Layer 8 of a small transformer language model trained on English Wikipedia (14 layers, counted from 0, width 128). Numbers have three digits each and are written without spaces.
A neuron adds its activation times its output weights to the MLP's output. To switch it off is to set its activation to zero at one token and run the rest of the model.
A neuron's activation on a vector x is GELU(weights . x), where the dot is the dot product.

Input weights of the MLP neurons that the questions are about. A number n stands for (n - 500) times 0.0012.
n16: 790327712729588787521487360425607479330599219645574330451492508423428571513472590487488672651384452845478533504430500668337525603769439660594512414182400536658572375657554539717339306516543309359525402599409336440200352410750574682682543463479454475292516758513398397359630375231395459447533451223392365492517513427183450458609738638487567491270656465553462816445418341471666644310346
n39: 548594382597419383412513391703550490701516334475464417465436542663723532603591490446421565432375581557575481633510511509443474382519478464464415395666524515313398600298432517568317398623386606619577503486362443469493588587520616474612344433574371506491488403490755368609560484623659651619348679324722283672457437453476535526641332693323510769470473587360533305480426444519453671607334
n57: 331382411529528471640389395442630348402891443345610569512475441557606534810713426677267627301525386343699310466558449419426508504575878449354423293580557588667590487509816530550467398311643475569400326664734595537422279473565540496558349579333500784357364505651342387366557573553365396663433397504529479899423200500579554538516801500571168582878548477544445469394641326471541470260483
n115: 389241187687414482575452702570568547492531384458692345669298570670472438838439672590569308668546488569639515512473470504416392335473276602612545546328642604684346376389418408523400315447576469544650389492322446447528437291420406599646480228295558630390474427343292508388413960359590639545531736500218326613548528564591554535500601443537583608353621547525799359618488462473576528472584
n126: 446632670500443336687470404727538526432460482311582617431547649364377474481432534558559400645342492376554456610482718422443250555412338448398665369723658620521869622549674397626643493583408408625515333384434565185500455619744298334533618402588662703552314173551493551441367579558574507575463488629606391515368568388528566646414393720306377326387469469597388569485460661489198579462583
n139: 388463325500470411549493396299606632416404540654561578537442184587587414496386557641646441448476367707674476496429634377500654636617578309443473439347471342389528586496531589597397479668201613659456520481503252510397545600496547391609546738507397463448513386569490592627359674487510442674514761475517335241454331584536541493397625473601570326302586481522497314848531470448396679375571
n191: 588396427490357743672652493496550375564541406380571578503425312561307587294416429555607395462534291497369575465438473680643597473507500469720591394681533520543447479613528557552503661672682445457600234444317599473596514370421456705517550261679424351572619596573468435201466497666434363453469530500507592652429327216402469409520482395431602514365500535631630392633682757386385637252600
n204: 718356438456446802557442574843292374533496434373259318400345406398619427612500512343606476626412664496432305376416585426300379325665472390537402640533319635504405500327370342682656365555825508454472524623548639610284574483467708615548429540275584595428377326539580468259634661464557572488496659645299521456327471677473728557422303528559688707409702349938529605178624672641445512395405
n217: 492575474631585608297532671381508523248695444466514551591280516463633705662658404711693737508328432862719401639458530370261515538531387243544440195325573526379390446267492604225684649368396519690611416559588359694349500375400553551630552489746592375540493701455518504431278620489484515556504611322565480535614543421300695249384620417480383611619544378472258412430538572404541531576468
n230: 374583374589466497482549339437469401606370477646492503356582422523340512470587500437447506434479540459487667454444513451349379600589500494601665415506348551435661497339494503557343497535359521564470465429512550514390575843445544652361448523556479506427542411355642234524465425576392503575211440616639464568631530567556506367563636448322524491476512608581699667449397542732651648537622
n287: 341161481528512566484549299667463654521616383206406640432306394410508443463417650734614378402556664464538500653365563512404564520632524337541778508658260743657451645331512571391300717370804412541564496657564683418504312496400343484600599540308676484378684500688152496416590492271488748477334685657500508472397401539587876455465672354402549479450597590738467647557584562287563488605297
n291: 487592535428623412553453518622534563490353471622684621617536556452567345712619575486562652586471353455566461786461354370361474442461593248631385549497363629400547441594411408477601587782452464470617500568490312430212260535350586363311375474523578490621497489674395575523481567664483559481543423443516577510386466426404585653611691204320483618577541469593330299464542676493606460558514
n315: 456367445712624272401454342647571373372512794283530604528225688642352695533555567543420533430464720368662540450368658258382698568601579492454772673271542294515343642542480483484403463242576763617544484522423652484559504303592479562476625616766569508358399590672386335258460461540459657674321665442690508589392728591779516492382567695325434333429220629205516559320395496504330595656533
n322: 550560496570459359382552694550633559329496598352337428712393685602314504612428295516441500504473318750541673484600561541746341542442538488716666492598520698626623461544449456426736441321605531480465292284566427504335176349193479675608556581558438592544559267541504523496751277607860233436609729616608472441492409431588419520368634325500492532205724533562630553535353670449542655229532
n348: 439581521482647287367813291609406647522410465552605672460367500514500540470575643289387482357554466500324428534313585602560427486500618596777518428592332615400236456519566477482551567589594369425569583532616173383414267480470538548772639324406366589349535581457312667489500330639515590521474605642478496317563556486928565448422500678519615298597470476546788360437612576573596567439594
n367: 592607213654598440418299741473738293387606835616623557643571440674379444456396522320403440547572322470442694566546724352518440707517458513184737377543379353573692564500088447474517205400204926504585340630500559446363331528265563343687610437500538525375264486355516449292421508462616721479586505631704387795483317387492436461430513375545717430535665432468552700349534719696487326624487

Output weights of the MLP neurons that the questions are about. A number n stands for (n - 500) times 0.0022.
n16: 764429541560570541388500536352636428506432474584605378468444289551418539477455535643337615568469629694617463468546509559515553479571530651570580433320379493583427663464564552542450336726446684623431409515463490494373577587625656515429524474484375675472438384560374455402440474413546544451572426431354376533607446532491426552619455573373529395547557458407528400277549511436585402487480
n39: 608604544549555615403482659488443557475487463444463489570512610484500441370657367572488490541579558424424449520498540394341389591603537528448400530606345655500512597500495557425453348474487580472467575594531568432623311442611477455452626531454602509436563451505423642479588498502437382514609472500519533469601527491502523430339365571377606429527671408447548525507392551387561384405493
n57: 610563576482488347431467483411391572460547439461542510497391440447516647484507631483571500576439643556404571508437678497376545486417375644463505540458373550328663387447419464413356672539600495405270721547473386535467466575311446365494618589487402391524438461573450541526521495492563396528613584642634579426555478490576578590680645365609345453444605475551449506423503583422615448538374
n115: 556480476463585425524549381577391519544535421498500515456584526537468376570372392408583446476411439399524457532542555576544507515450486532440543585458531390642511595579611478627454562452553713561438379385467385410471539516566527446550505565565391545544450056505456533577416446493517452550531530671562431661475431446517466648500512462475589441475374568575579489485404516586429473473688
n126: 485534410303545425557470489489583528486490425485317386617508370390455507508502416487657406487446599480309440436583509364589546640478435576513636379515495550416574671487597479553560675395464495441400537565425403471683458465562421538386551469529662405388438443608460600344405519530429617532460598483503575556417542463382502620463372479542537560599550640592626503476597433425457627624526
n139: 527526640651563518437435562465580571461537449343477556556389165518633432414459435461538386528500286488288484458492573506493647556323518533414336445521679497654506517478532638454331718633460597351597364507407560516551485593302432464664526683630439379518594500445579535527385497437411434662721567485390555360547459506589491584654599425671574396475318526336650436760522473333409455600481
n191: 404460482542584419578519418518551502432486462638591550618306652546543545580441389438527493570489440406491299565436520462456528411562440526610617508445409545449558421500544362583570370420405606486329545378516465408511457560428579437521596418549625485610560474535496603468455553513443471472360502506585379555534541563554405457443557608526555367479455531560458566512534474555526556576429
n204: 543370487374529116513371609404510442726474491389390534349291434642627509493424682493507397588538681606461342364550558725394518405426580325466451377415536497336317367558415411548624547544603497424399707538694506563354816369423493613584554443167473460613573231348334389480708503510549359483464692673354652582421504512511638538586467689606643571494394513680513599548486627571591557529490
n217: 538469633502476582602482530406420412574522468570506477569475713438461519505454428473569407595544412574536517561582508435505525480515436475488529452512481480586538542628564428574536441536490582532441331369434485557541520545479440429413426383560502593458646772525530619482493328491512415330440443394548500525444479404557552642369607532407379524627557394512594310539498607409372632391430
n230: 538467616472514514518552524566420498484511540387371614531392478502445554530467526510432515560534412647518316549469492524544552385410577560453382436424605470419514507724455561551542555522460430544536550530507468487408445330435505487641588527481542647534460544580391652581582491471649390510801478505430420347457419463457478742505500418583444479576505439530266559475414464439384399484552
n287: 404476440479611563344557563562370675416569347561539559468475638467481490526513497456593469416540485579538532479322516473650614413396539428492448578506553371514470618301546553427454747309631620524428326541526576601694531541555593368578434563516390533599560517436575398475547405528538460464656305686570557492420355429494450516447527428533471463766664468375375308463424497328573555478394
n291: 477331640442417456503443497438469540543523574374354414605693561522332656595459409567354362577656560560561494554485677432526526426280458589417563457387637414492526365700585385425570418471680521520511616503620593453500447466374635554592588437456495439497560468394500446592579408474331475445522391597575486551444602517461500565408414549600287573452626571508498488535442342661545518425511
n315: 507214573532553067349380556555482500428634579426510644478474650416223597613423453366403523403337731533620442299493658580524676556489596312293562483429676357417419446591536461481548330223512515417797546371454616523402445474396605939568520679616474352451534595426667507441467521474442602665575314407754691601385698578639301475594593667709449333413557622291548522402492382566418611496325
n322: 638532464432682979634624568529512551593474488505453502507454503513432611394589525425382572513610632423442337468474401567554440666370472405518644376615330443551485367569500553513387457643585656449583505571588445414481397510409505394484654486480398580446375568447472341520432540517526488440479553405452386548397650578500490466532533502514327502577517388474533482386466518380525445478526
n348: 529554289388434576636490618466430554405541473484560387482373417451516393657488521551639543486486454662533597466562390500305554480707407604275392510462514481454582513554497379643451433566506473506591494539514465594444288574547370382367500510490346577581440949577585552379511535429458416516582497405377577650527458670475582524585549532377385615526551469465478394606478410606452489446508
n367: 563441623529658446539527623547646489464365456555562449419466356521445487456352560603549492500339506405326514633405654587479261500375517530477607543388468451573697505743519521402475594472424531482439358606412579420479370415463424602530545471413472494418262408428517532679517552621520606646383444597570414424522538260587572549415684439518606505517468447602490542277515561629595442489634

Each question names a token from some text and the token that comes next. It shows the vector x that enters the MLP there. A number n stands for (n - 500) times 0.0094.

Then comes g, the gradient of the next token's log-probability with respect to the MLP's output, scaled to length 1. A neuron's effect is roughly proportional to its activation times (output weights . g). A number n stands for (n - 500) times 0.0008.

"ck", then "er"
x: 378548731699440326382416491304523592506443395479498605319612628630605508559525453567515246742630366508417695396524382654377624541423412547447508404481552369514538488319431494501485559512470378545272460596510600347597518577389583644651551499604460497539684842467712396471575487373421465475788314460372500400538429587667547359649461446397464451568369438587578316413529416765589437429352
g: 548508557523443559554485622558518479420520445446507467228472303554475449531476541585523576523331574567649270689788666442515512528602423163495710738565248513486573548515491660382513485462343671305563537717310391379377505458598538475317590372532500657492472616418481536410579494476413557334602346437608402326511279431580483596546451456518523461578564367543617505335729375622593523491696
Switching off which neuron hurts the next token most? n16

" ESPN", then "+"
x: 438445747797448315469532497433541579593515479502463428526565555562702636733422549264473340467700435366640741263506381723333754498408464419375538428440471419644602467152356402338564651474651480423375589399409679492726492557504479513551299431479563463593538554365466388513465451433487379425650265524404421614637573429613440510486440680361466567682497454580636532596607565501475359492409
g: 538514709496525575508624295611286338441629437371331509656312430579373506475477485380581741446448483281657490581382392397467421663491596554546572447505542352665523526455371679428513465372556544587656562419479514338519534287437312563398491778440570416351438405470389625464465524642430591261627618699623520680489498555684429426412580640454613473376505725669385477455313568567398630449566
Switching off which neuron hurts the next token most? n115

"uch", then " as"
x: 432503648530441327395456667613647553576535657520318492438464564606467647545461511410562364467623512388509599326431522721573652520283425415253400574439582497381572616433339584510610647294360487627368614500623657305584569539700485622725426552455670440656397602558532527608481451524501498443689426460475356358544246526617510520477557662529461480438242402682488345342487377574443317592255
g: 668669591447502649400445718398617371410720672277537393438546375522432453562511450630520515557619602375600436614550599388450343265454577656620397532451238334522546522415496512597392623559681395509412356580692511477702494541561370524502358600524712257406381280400545481696528389371559345473631408508519506513591516562625583467533452658742353556371472298557491355388549539481490559424418
Which neuron, switched off, raises the next token's probability most? n315

".", then " Paul"
x: 462319727666524297447543410399642421440324539446528490472618639604510607592540497289496319677617270592461548475498592830382616590407525446476349461551421479437681480493495537485548637576563442625567461553424623273764548558469612611625534410453598395687667564519410442448401527436600437413644425423386520381602369457676289539602319510428486534468438275440500433514345718526453421503357
g: 399624299535620522549424596633387550425366244467305444507464679703488604459434340452447301565534498623715274553456398475545385633320523600657520299396457638611628401682590641578405656468426414593623447481472473408652635529438577498691663532661573603391327399557487577470476422580526477280529390517438670346497420489729446321383411618403660587470393590692540372569491465398534458366454
Which neuron, switched off, raises the next token's probability most? n348

" W", then " 84"
x: 375526733578464378361352534498646532570442544611424390391625696446672699548502364546536429497704466514505679343503536458398608638358487443366526476465609482494630576264338478520420734600592502460440386393473576434825553644506566494518367553560384350560723549353379343463628437331379208474582327520421410469564530425568312604517229618556489565537313631608681510441378572686587484456378
g: 373624558423453410711459175541571428386436347410427466436518481449459375411613402578669557551618649465504495744580476708623509353534488376436681394670363613619496274424598508685619378570567667578633572664467454563460442433301763480486401417566293456435351375531396541428554480516421591398496723370590656650318280584532295542549625556458528610544545462457594406549435504501506312574420
Which neuron, switched off, raises the next token's probability most? n230

":", then " work"
x: 357466651545362164542301629540507527575434476573436393474462520531703698575450598493541326662578476498571604436555401591476621626518490352439321579332420467534638365533488573620546547382610415406377462420478556657512669677454429522689435697510473343547426636425538423610495431319506358473506351513468591446478481517517557638549587426437556564518411523600524395527640564558547395530284
g: 628445523500578313629431694449341608472669349642525423297479854460569437603544626504479496218499537435647484444497312517644309453315537500427595507542501459414491543592717322567358535460511300351383441593496456407363401499504546436379538617420371604516699624499456674325622637746421668632630433507440570659566585434495612390672615453434420572502305499563473619364460462396424356478532
Which neuron, switched off, raises the next token's probability most? n139

" in", then " order"
x: 435570662631337117480371428522595586642549556632583493440717662568645632607447530464575461570541543472372546428434493562582635719397505360383489425387563423498482553368418492582558610385504329290412390411415536494424643623582496458612503567561427456656561448480622440571466475420550486478537381528425549364543496508456546534511469510508442617570436468652440418556521483519448371516397
g: 466596373499377455410590389519543646497497436649577470360599428673500478493535774423575617416432362546492346588298437431405456228476712412430546605554446626501608462425573464354491786491556351485641588462317472398657530621593713419607598389548656554520591431285421444633469616280488697324655274558460695533464375501469571503474640374579562369447585277728417422554356434534538449522488
Which neuron, switched off, raises the next token's probability most? n126

"–", then "2"
x: 543557557571422302606356651452502619725476587479472547554657488587633703434476388549558322470792439327475625519362615648436629599350562381238583626361530506566459486360343337524470669537607512411451487114506625351503638691431638404516578497519514530506601654380566393582352490453491367439552378474528418524547480564338358379405465619526362588502323473689623437568508531581496432606354
g: 514672660526415448302638533467503732634559362452434309554539447382405317567597420361270531525386642456556637386419381302394614433672597463367636603649671414521536628397274391542479366613525481471496418456355314515399552534588540547522382523361251589679425480680486559537479723551530407640733500527411587597708501483436569369583452627497438395580367577539607495423511584197487539608580
Which neuron, switched off, raises the next token's probability most? n367

"8", then ":"
x: 473554543597408306442429640443542591736513700424566547474564535605694669588425562386561395459681586447590368238384566665399697565270574479252482545389561370619506380602313389564605630337619526421368467336305616330744444454543560561611574603565499390603441826519482409493395459404591371497803381418435526443474451430569384579452406628383379480573359628553536547447432512592565417522384
g: 526591588777587271434364536435476570430561613524315448396644648603381553602580659444499605655537526589171578551471831488500645371313432496443268515476450434455453528565267602379524526530330258480573648518358493651550540535549315577498563473477392614786286537445612403699512433583489415375476550472540503395460609417637532700551438585470540589451409489483359440433485543575473390506301
Switching off which neuron hurts the next token most? n315

" Sch", then "oe"
x: 426515693595473385353400408425553545644441388554429393286740452539670820562562436366611310574614379530563592320479457724454679664454509528524460440409472520419574576325246565467579629326480448477366359522514664475660663749437601528556459523551391329692688518450568465579576492266551492484749323498436473442547467507551380501557139497409464398532316583569654288586438488655646497391381
g: 542526439643528557458445621643393638459555556602314291559562630556738514441513563363312510530423542493447558474580544606551403697554660491175616341661340414530690345449516303585447448504550613447414307793501496487343506488408482406680545441373417425520718424476385610289717693473517534259504586605520443514519454581418462439397483483580584574397386683350579526597275376476512559607411
Switching off which neuron hurts the next token most? n39

"chi", then "ta"
x: 299584707694536406395431575340559638541327696403456520510664619578619553581608539465540304523609230583266601456591633667380445508291514426525435365477483395526772486437452631439545592476361503557498484486434697340640605595339546451677374392580540432709466650354334357455416317401579425456678511518331421351658427489688321439706364584467583369640467426589504426338504512625548482530475
g: 478405420251649497713708597581478541446400503561537546847387376567359506398431400663519447376539459364492462498356615771401393452555594491479595554342626271398611584593517521466605624512453700342464449422501583596388673525571459545589514169524439615427527433583499452489402704460261642641424490676487341454398472377610491515591586414425553443442671512332369426611472412480393683456622
Switching off which neuron hurts the next token most? n367

"ists", then " were"
x: 387475610465386226495296463299423556730521581582390406529505776587757638654478467404562238667637610544597589513489340693586468466405473425293481454326611386510569462452433390374552540463535290507418424533465626565525599584630610490590393615319525438670663520486696434673505464551478444359620284453494538372602460440541475451459497484497427491594550579479527298619400665578501449622387
g: 600436466476420490288297662439465514575634630358380588472660446447500571479373523504467530454442510530474642119469370720513532625562492492397545641269482400731547615322536540728397493491614503264281424542307589434512651546573694626508390502681351593441410521434532574368491558517347534471656560511550570529517392496418530443375620419671500428476288750633605554509462578521339485691369
Which neuron, switched off, raises the next token's probability most? n39

" attacked", then ","
x: 509542673565445224618350345402528492691456657555463509397531689448602662661511512368614286620497627527457543423405463712522584623350468315378484431376407364590509480472294308602630593363463487444314424455584626546448658613613549614673488501389508473455671482504589406578552502524355373418492344439329649238626488522587614393497465622503460655614417441624587368520591570546540429580392
g: 461661472565484556515481558351544482590383670427432665519483574533468639711552352484445345527694325555577453690481366528426519247432396636534494518556549458493454414510338380636686561404551456776387361271468429436450420674513532448552482444464402356496538632375560407561430437608524552431636407462614534396537785432615514671660321400606428322532607599209412328582375720691480490616355
Switching off which neuron hurts the next token most? n230

"ive", then " success"
x: 320553641472487205548429550537379753688603572513462579390485797556607584644414553560562326464600489434483457363430514569528607465417477422296436593480547474509419565451516493544644561389449538407423458456548556484716555501627506499504356641472460574651660706534507430510523453495474415471499362659414668315462383493450490488467616488389319565586535465555465339504508589508481322596233
g: 429527254573479522373460545820380566684423550563486538515381548524545415578657513504616625400458479484656453602390384436484500560413329397681678407376422467610547594529494714563341543404423628348710345568491533533494489371536476305429380242700476424511580400334582682298609467365682532566541616611584502488349398496593514300348505406602351472437516614629684577561496677593333472291544
Which neuron, switched off, raises the next token's probability most? n57

" |", then " High"
x: 346579655512383213460319578477519533572496634301523463452592460570561670589496480562519385721702597566582677576463402646538598671472404404294454480327498529589606468306361552548489689428475387350501450395565541638512579566414554491647398632671395384485648548348491411564443446421283540447578418500393639429566389461599534507477562489430352472489431523659586405679470619597555422533334
g: 730515343536587570387458585371363573585589465379622440741573518623434373442624564586429551446356464545524421459301411443652406534425659506479736526508477573670448677461556585465356533319290616240272604657429615519494446532437449418355472400638574575431482473512490598318605650449525657658572543617431705607553437374492497200525436602518578440406376345484662762472472305369524495466380
Which neuron, switched off, raises the next token's probability most? n217

"out", then "ers"
x: 411387629539424375447518611438623601398366574521458486393545634579579736589472682381491373699601306559431491386496503653445559503220383368280575437379511521621696447383543345330546740457518560507438362633432519502602585590366527524592427509451634288646478946386578464579478435587494548392543316628441488375610472384722444485510421514510431425600493442585445369220428609648680364526536
g: 564484550671329638644497568403422621428618405423610591282465450503373311544476476479621675546349506532564399669667680530477532692666376299449532712641327417457380563500500705401523550466501621463462389571207556439281394537555532560428738449439474679550495555432430504303609372594426443255508417404555590284507406377652435587540540375503500515659645451660501475430641395588481636311458
Switching off which neuron hurts the next token most? n217

" April", then " it"
x: 568481672519361281527420459440533623811447450645394566453719521510584667626408378410468367605623497404613518445471409570455579551186488422418359454491374508549587229514442442520528732408512477441288583338511602253457531716348629479785483500542362473469603517405690359586436553592602330406705348463471538500468569565586606529630509462558272526623428603651450475448447608425670388589404
g: 367383431557519333626499460488569670629665422695497597637292506500685355500376546349285401372538564661521482358424589535548413418695259544575314698424460723506559422567499627395513391554621654447313401387571387604587599536553497603358670416609370580709645446602502585369568392516452387427572576326297477469504329565627441710524587432662575487483350405570305448448463546542607443534346
Which neuron, switched off, raises the next token's probability most? n291

"t", then " had"
x: 463447655525405213436417537392450527548403438618491515393596746619751612691469522499622274675649556488535552478483464553461571498358428307386356564434572422553610397369333484518642590456554423479436422487445593451540546552499488420650407671505487408499697621499636465557501416476412475401578386506333519354527491645489619439470525567381354512614560408585503465499532694601617339570243
g: 622586547495415576469356445557430549515337572596455496561299574488431520426271391429500577559689143465633437502538264583482448390587318544411435767548783495455612476335543325356410396457502579482503554702435456779643549727462676503437499537550470458630311622565516693525361417646455426526582452498596639649556379509508330529374604439623467508557515544358383298512613489462301524529606
Switching off which neuron hurts the next token most? n217

".", then "\n\n"
x: 414421688490374114397444508450541554592440544580507529505617539566646641607441538517582255573589409572497599432488487621475624577452602393405423487473461539403595411464462529495610628324570427397285461457401606547624622469474461569643499682604480400544557452512563469590480422498497290463494376541411455396561420432520590522506557428481494467532498537619588454620540558542566469554349
g: 264505552602294522544351425679703458579455561444546373408387402483612498520551506604552488600462516531640594503573582646267619558376462630363367570439528468474409529400401682550508519497597606731565569413596495624397675617510356461544317561433423374641389432438545417672339275439337513497561473491592390201336492606529310552580456486335347678363691458434438444591688532671696683583385
Switching off which neuron hurts the next token most? n139

"Ac", then "ti"
x: 555569699468390346536339590599536662566446434580487613630580525452548635660477458396553444480545477376552606445548550836601629527287571286336489577309630453487563541407382496462575638451466376475390635445257549389533514705566554426634280600285566354779513624395520606619457406412632444574639253710409406507588369475604288519409245465493408460567395494659464329561474407604454473573378
g: 448601687566484451625620498531430662436362671511424582749526567552535441499362381645606444371459571385383452563525522567372391360395476554682482586395654345721547692555544479675285534390699329388498577447354627492575543698466293609589428353494520392282423343395408424422472642757641584465410406507397497636422367405559507433341456569351473529535812513461440360397550671523441436593563
Switching off which neuron hurts the next token most? n126

"ed", then " |"
x: 480418625626455343455464519493576544545453521447513490408632537638671654539534581300576326621461379670325687335450662693546723472272303425446552447339449478543570405384540343592531652438431367495382390410513625435555574746390506714469411353382493600547570973348586347461522426417472405490624449539311530461624448634662543435670457571440375579525380409530688338491490452657647373499386
g: 642624380547500488539479494497569529652425578393506484406327766487533515673442535346413664521717607486472638412445283319460476305479404693496508590537699382618461395574520179429502524423486293710528488406529539678584523470441430503547398661586456443522492525402655413531538518530385607620484530407380700354636506381457522515566645671466215567570502408517354446617306775506404493414259
Which neuron, switched off, raises the next token's probability most? n115

" Road", then "bl"
x: 491475710675438362617502517440555497758399516455454447391584644646654666691362526468606545427626454295372593235503412639579662585410529222388503324394470464563487400354334407470530570535451444497220496364399686441696525525504618536460491561646508447637726737388535393651469326456435337458807352447412613458637331396615365497485368521407448573617405524648518407582489728572577390539386
g: 356411463619349546419553610522404293519558388678426390595380441420641552632317391419617393513467356425431421548335419280235421661493631429654281494443537604555407556332557686580505357667375598395400575668802580632519486627530365493597683392385586534535439647415512616497479633684669479581370618413665409553488550509514555552441434415492699500502611561608574283463380363442389638521496
Switching off which neuron hurts the next token most? n191

" meeting", then " at"
x: 352408706575404249563394571462463612617362556628352510617584644546706657587439630397632253595557573470493471469412515621512723529384310256412410394497461459489461438365300234516624744526528396407312425568434562536543549504652612554585443585508405396603687422434514466621606564429335438439545440411492615457515366547652546562565514550428478567637487445664468319499480582588623380523340
g: 534431480429521435687482488504420592336682529256419413330449508587478735562462424563692458734634553371600454535706418563333496324358408490337536624457416573633360436400663624589570614613411523443386571467521547403344495696515491479483497437727322337550621470283630476658469390534606650341484566477421304617428576434474528566396354504337386727475790479403507382407450522511574659572610
Switching off which neuron hurts the next token most? n291

" activ", then "ism"
x: 389674628697315315639380343551406607776211651571486624571555687512685593584419523396552411552569488534545428307502623633598736683390434376398493465346339458526575467364353417525563543444489472459382457438448586426547649592524462569703361430429452397575632391476543467620534470503384468446623238687297590396575457623490585408627483528453479467499445429681370355666622556447540475516291
g: 230426554627475502255486329366277461429661358672501691515465672361512373539595614465688549585484444379555642655256351408650465480508641537503747449485389552434527546484491385354474548753735563495528428380453351514670420324427403560308489412358569470429663565507599569533553658503599632442438526465470652575450662641461558566456509490313400704315393414548543530610375605467539523490393
Which neuron, switched off, raises the next token's probability most? n139

" accused", then " Ni"
x: 396399655393393213501400522449444636680406743561408609443599573559668593653548619367512214624511614522480550444454504653539661619431402326302427552454445350487572579530365347494616646461574350343311419554458596531573543615675541631602392497506449518373632326482718372487648458485463440479542285429372600254521516527643679537436489572509399494541500518621550527408477517572654430538430
g: 407450650479366562511612344531660301422440256379518593539564300354491672337596491547598526520684442518577658458489554526434489411599476654589450268652459536431601430643343310527232424589520506359472641542300459528620634475747530412395732600594289421349605529584462690706489432538513377187570597669508586497414500611593380615534355387469627429494577471505498393538524566420448470576475
Which neuron, switched off, raises the next token's probability most? n204

".", then "\n"
x: 407439686503396102409460493445530537585434544572507515469604545568621632599430542498561253580610415566491611436503469623502632591449618376398416484456482520416581412443451550502596602336576417423299484451400611575589607481460452567654496683634491422561567479507563455583480427486488306479512362509387499381574454451506589549519520420506461472532509510611611455648554554549550455555352
g: 446534456418489502515371654634574454642455503395546479415451222527469513360512500364634557583619569583679413518748415388444547396518454620545528425356648499531481561270399782455509458692636385782752470391590445446342484543431373515458513574532375491478517546466614385543190397460279364332543439422547460333596429465753579630565440536448499506450484622512597275757593662541515616434429
Switching off which neuron hurts the next token most? n139

" were", then " fe"
x: 314351704493481140470343448512525596689430518485571561341467557575684638614489522506569371642564525424568547494434365711545677635425501349412315461392602401600488508496371483549582508306500435406450457419455715621496697640444446667597431568423475577539473490407406455457614477443577483482646400527450586369449488495550426567511481599509512584581378630570519481576524480466489404623344
g: 617529415525371533287495604399183584627377428474695348452642707498426630648498530390605596579525477620659533548350401336555657672364468447655546435513662554502485640540591530556429594330566456363616655398447588313646367520515314626493509328500682435546481626741431331585396571452522607648626297521575641359451537550457600450391508482391404298468429350526438409516466546378420617497257
Switching off which neuron hurts the next token most? n315

" give", then " up"
x: 508440508550359314420392374406460567747367576672475507446593681448625559618460704593541259566563666448453617376514536727516667557410543367350487558373518381400492489431266515577585718452623387258339450491397486633456570499375626668586433461429383634621593538584574538500619490456411475519636429386448648296362394421575736432528334558652343488434374571645617409540568378654600414515451
g: 625512487546534534519540660394551276570619472525418446476637462544494538429696557634537474500440345528600405658394260569309471434497563466324714615489640564541283678306280577484737685617606591556346232595496479433574266467340641463546312415534644468510550523523244433391458582602375519428588569575563616615351518449472484474617331546372532527356453510668666364412447558517580552606293
Switching off which neuron hurts the next token most? n204

" financial", then " activities"
x: 422570617610438329502443518486267603664422582802552638485522645464587686716489561381644375481609468459596494523541424660714577512307518387389392500273501421610375503267395561563540691464469501442427450546391653501672506583546621418501305475604568555642740400403430475592562400467443385542606303580493726302430357441537530505453490474444395422595533394611284317499491608477504447484293
g: 610395590594635423442414693384583424446651577474317381607383611662466465438417361524582409295379553596592615548563431388482402573399285431275562467438389382341525448444608532638578387485597490707641589657296532388457493591474427367715633518605362601604419562436473464369710577511431373375359443462454593483658745598344738607431540394474615603436491306603581644484583582298422676505411
Switching off which neuron hurts the next token most? n291

"ation", then " happen"
x: 392455598595369240514447580428402700671383523494471513494497816651807551621428491430574334618639545464526487470454502651630559499323424380427211554342482469496464493373361449396665588537378475449338438470362577536646480615717557498533400524598436497644557690492582448699538440446499365437647283581385624403516472528530500472519666503451487600561548478477411363465585597485514481515171
g: 566576471579481529454364653559722550525473533486517686403588522501512676367300646475489555505506256315621453526625464476628334476572421326520547379474346495364433554511367403576443805402294511450700558611474552658499695411320491401514262550458510597380441479729474633572382579551601480558656372487490509574309261543578607328260569504615578586283343543448434532469658575468390533614631
Which neuron, switched off, raises the next token's probability most? n291

" –", then " Op"
x: 449530559610443243405517476617569460755453579447436448408653538558618682526525491425494487579718404491402659428403516672526615594390356417293390441278442524585653420494345496594573687396535431315454442392538560563634703627431516512564636484476464391549743692460555372523434420563413427491520357416360537560529390574484451444518374572371354604576182493648731448545465459613599541636342
g: 386437448450743488657681440525470480488488415546596422450543460586429590464662590448638594404566551609486597577681455422656401763504602529422405597419406666409528434665514405467409621513455576419434538727573382431173258352545472410428472451476694767395381506624532669442556484619595420526351534677415478754439329355546537521406416429388556387426502363644481560642529197447375402455379
Switching off which neuron hurts the next token most? n230

"d", then " and"
x: 519404596508400263581328662396486516778509644484470530339573590577601694661459514355561353539586620502421576372480598591507634462378510371388330491438599468589462406428414374632654627374587429380317402293541735494438701570482487593598400595337439474413537556426617335561610488419388424451597530523304507318454386662517655512625656594514361461620464479667527399521561686568526444550259
g: 498642565510495564497467565371575500414357599544539454478598418253544418525523691508584482373668425532373463573500529347354524445491437813408549633451425403654794290451434379392584464419275570507399535365685441455579553568527767363704659690453389651325653485577535455576496471530384550525453487541363484430541779454595533353594549355437549522735529494492314330574288448549316462571427
Which neuron, switched off, raises the next token's probability most? n204

" M", then "N"
x: 331439712628486325474487551383553537638466543623385412429579651523532707531491542358534343587636303391567573308537617738380644492374512424471407352453624519395599448247488470332421611423445436557368496543542701375806562681462621586537417593663501319505651475408481378563462401234461356432573366599370458564535635438429447564565201638537452302541505566712450565571543532552731450567488
g: 577625583509454635322501476444501233614590454291483553722439415284495413447603624520458546429636324426496436494382531336356649651684460609462570471542363558289562698465354475454398395545478720443651442234285600740404678276545526455323549516568658591607535411444534454674428370478447443414581598632582400349381514530372597585493582416528567572439546542536642532756450492595390503458609
Switching off which neuron hurts the next token most? n230

"ual", then " for"
x: 227541656561386254543433578584395633746535540424461496551390703458842610522502508455559372471634525442565572301362580680619701391513593445394489441438589494569413534328525531583530706369534417502394478408599731455582623493631532576577279653495465523617444573417568407528559417467465485402568407626426466432421349494466600494479639454432410530585404501523355353527507542549551395554157
g: 588454286439391589425496664741323450483551414595676653574524460611478539541708713554475383568575721329440393565503577496520595692310651368584480418333657614555424502452524646357426547531488400387483430618636561412467660487595465383476524683544473429629247411420426316545343287383357639560751440365257413470609501454399578457478481518706577554600556487325512456366359423571545422475596
Switching off which neuron hurts the next token most? n287

" due", then " to"
x: 343405659612452284555401602449362619572468514599475578305523558490595710603429651524538328493540489476491650362397564687639538583326543435440199533429490419647404472342423411541631614404596489436421300553603721570461593582493395573649420579386434342642466347552645469484561335426542345510681353596385559357497334442442605626586592458527530365593504454826435404406681569545607465516456
g: 745390433385253575430459551499385236554642455457484425449554525572556577624491591433182579532750606317379494328395453561572617493651603622557587398455540482464462398565488313496580790570520367555474621512389422461343548707586398544363401475567410397450449457487436595438385413369520526474676453507564621306659607549474611538607636665559367456508268652559451531260605693452534527650386
Switching off which neuron hurts the next token most? n204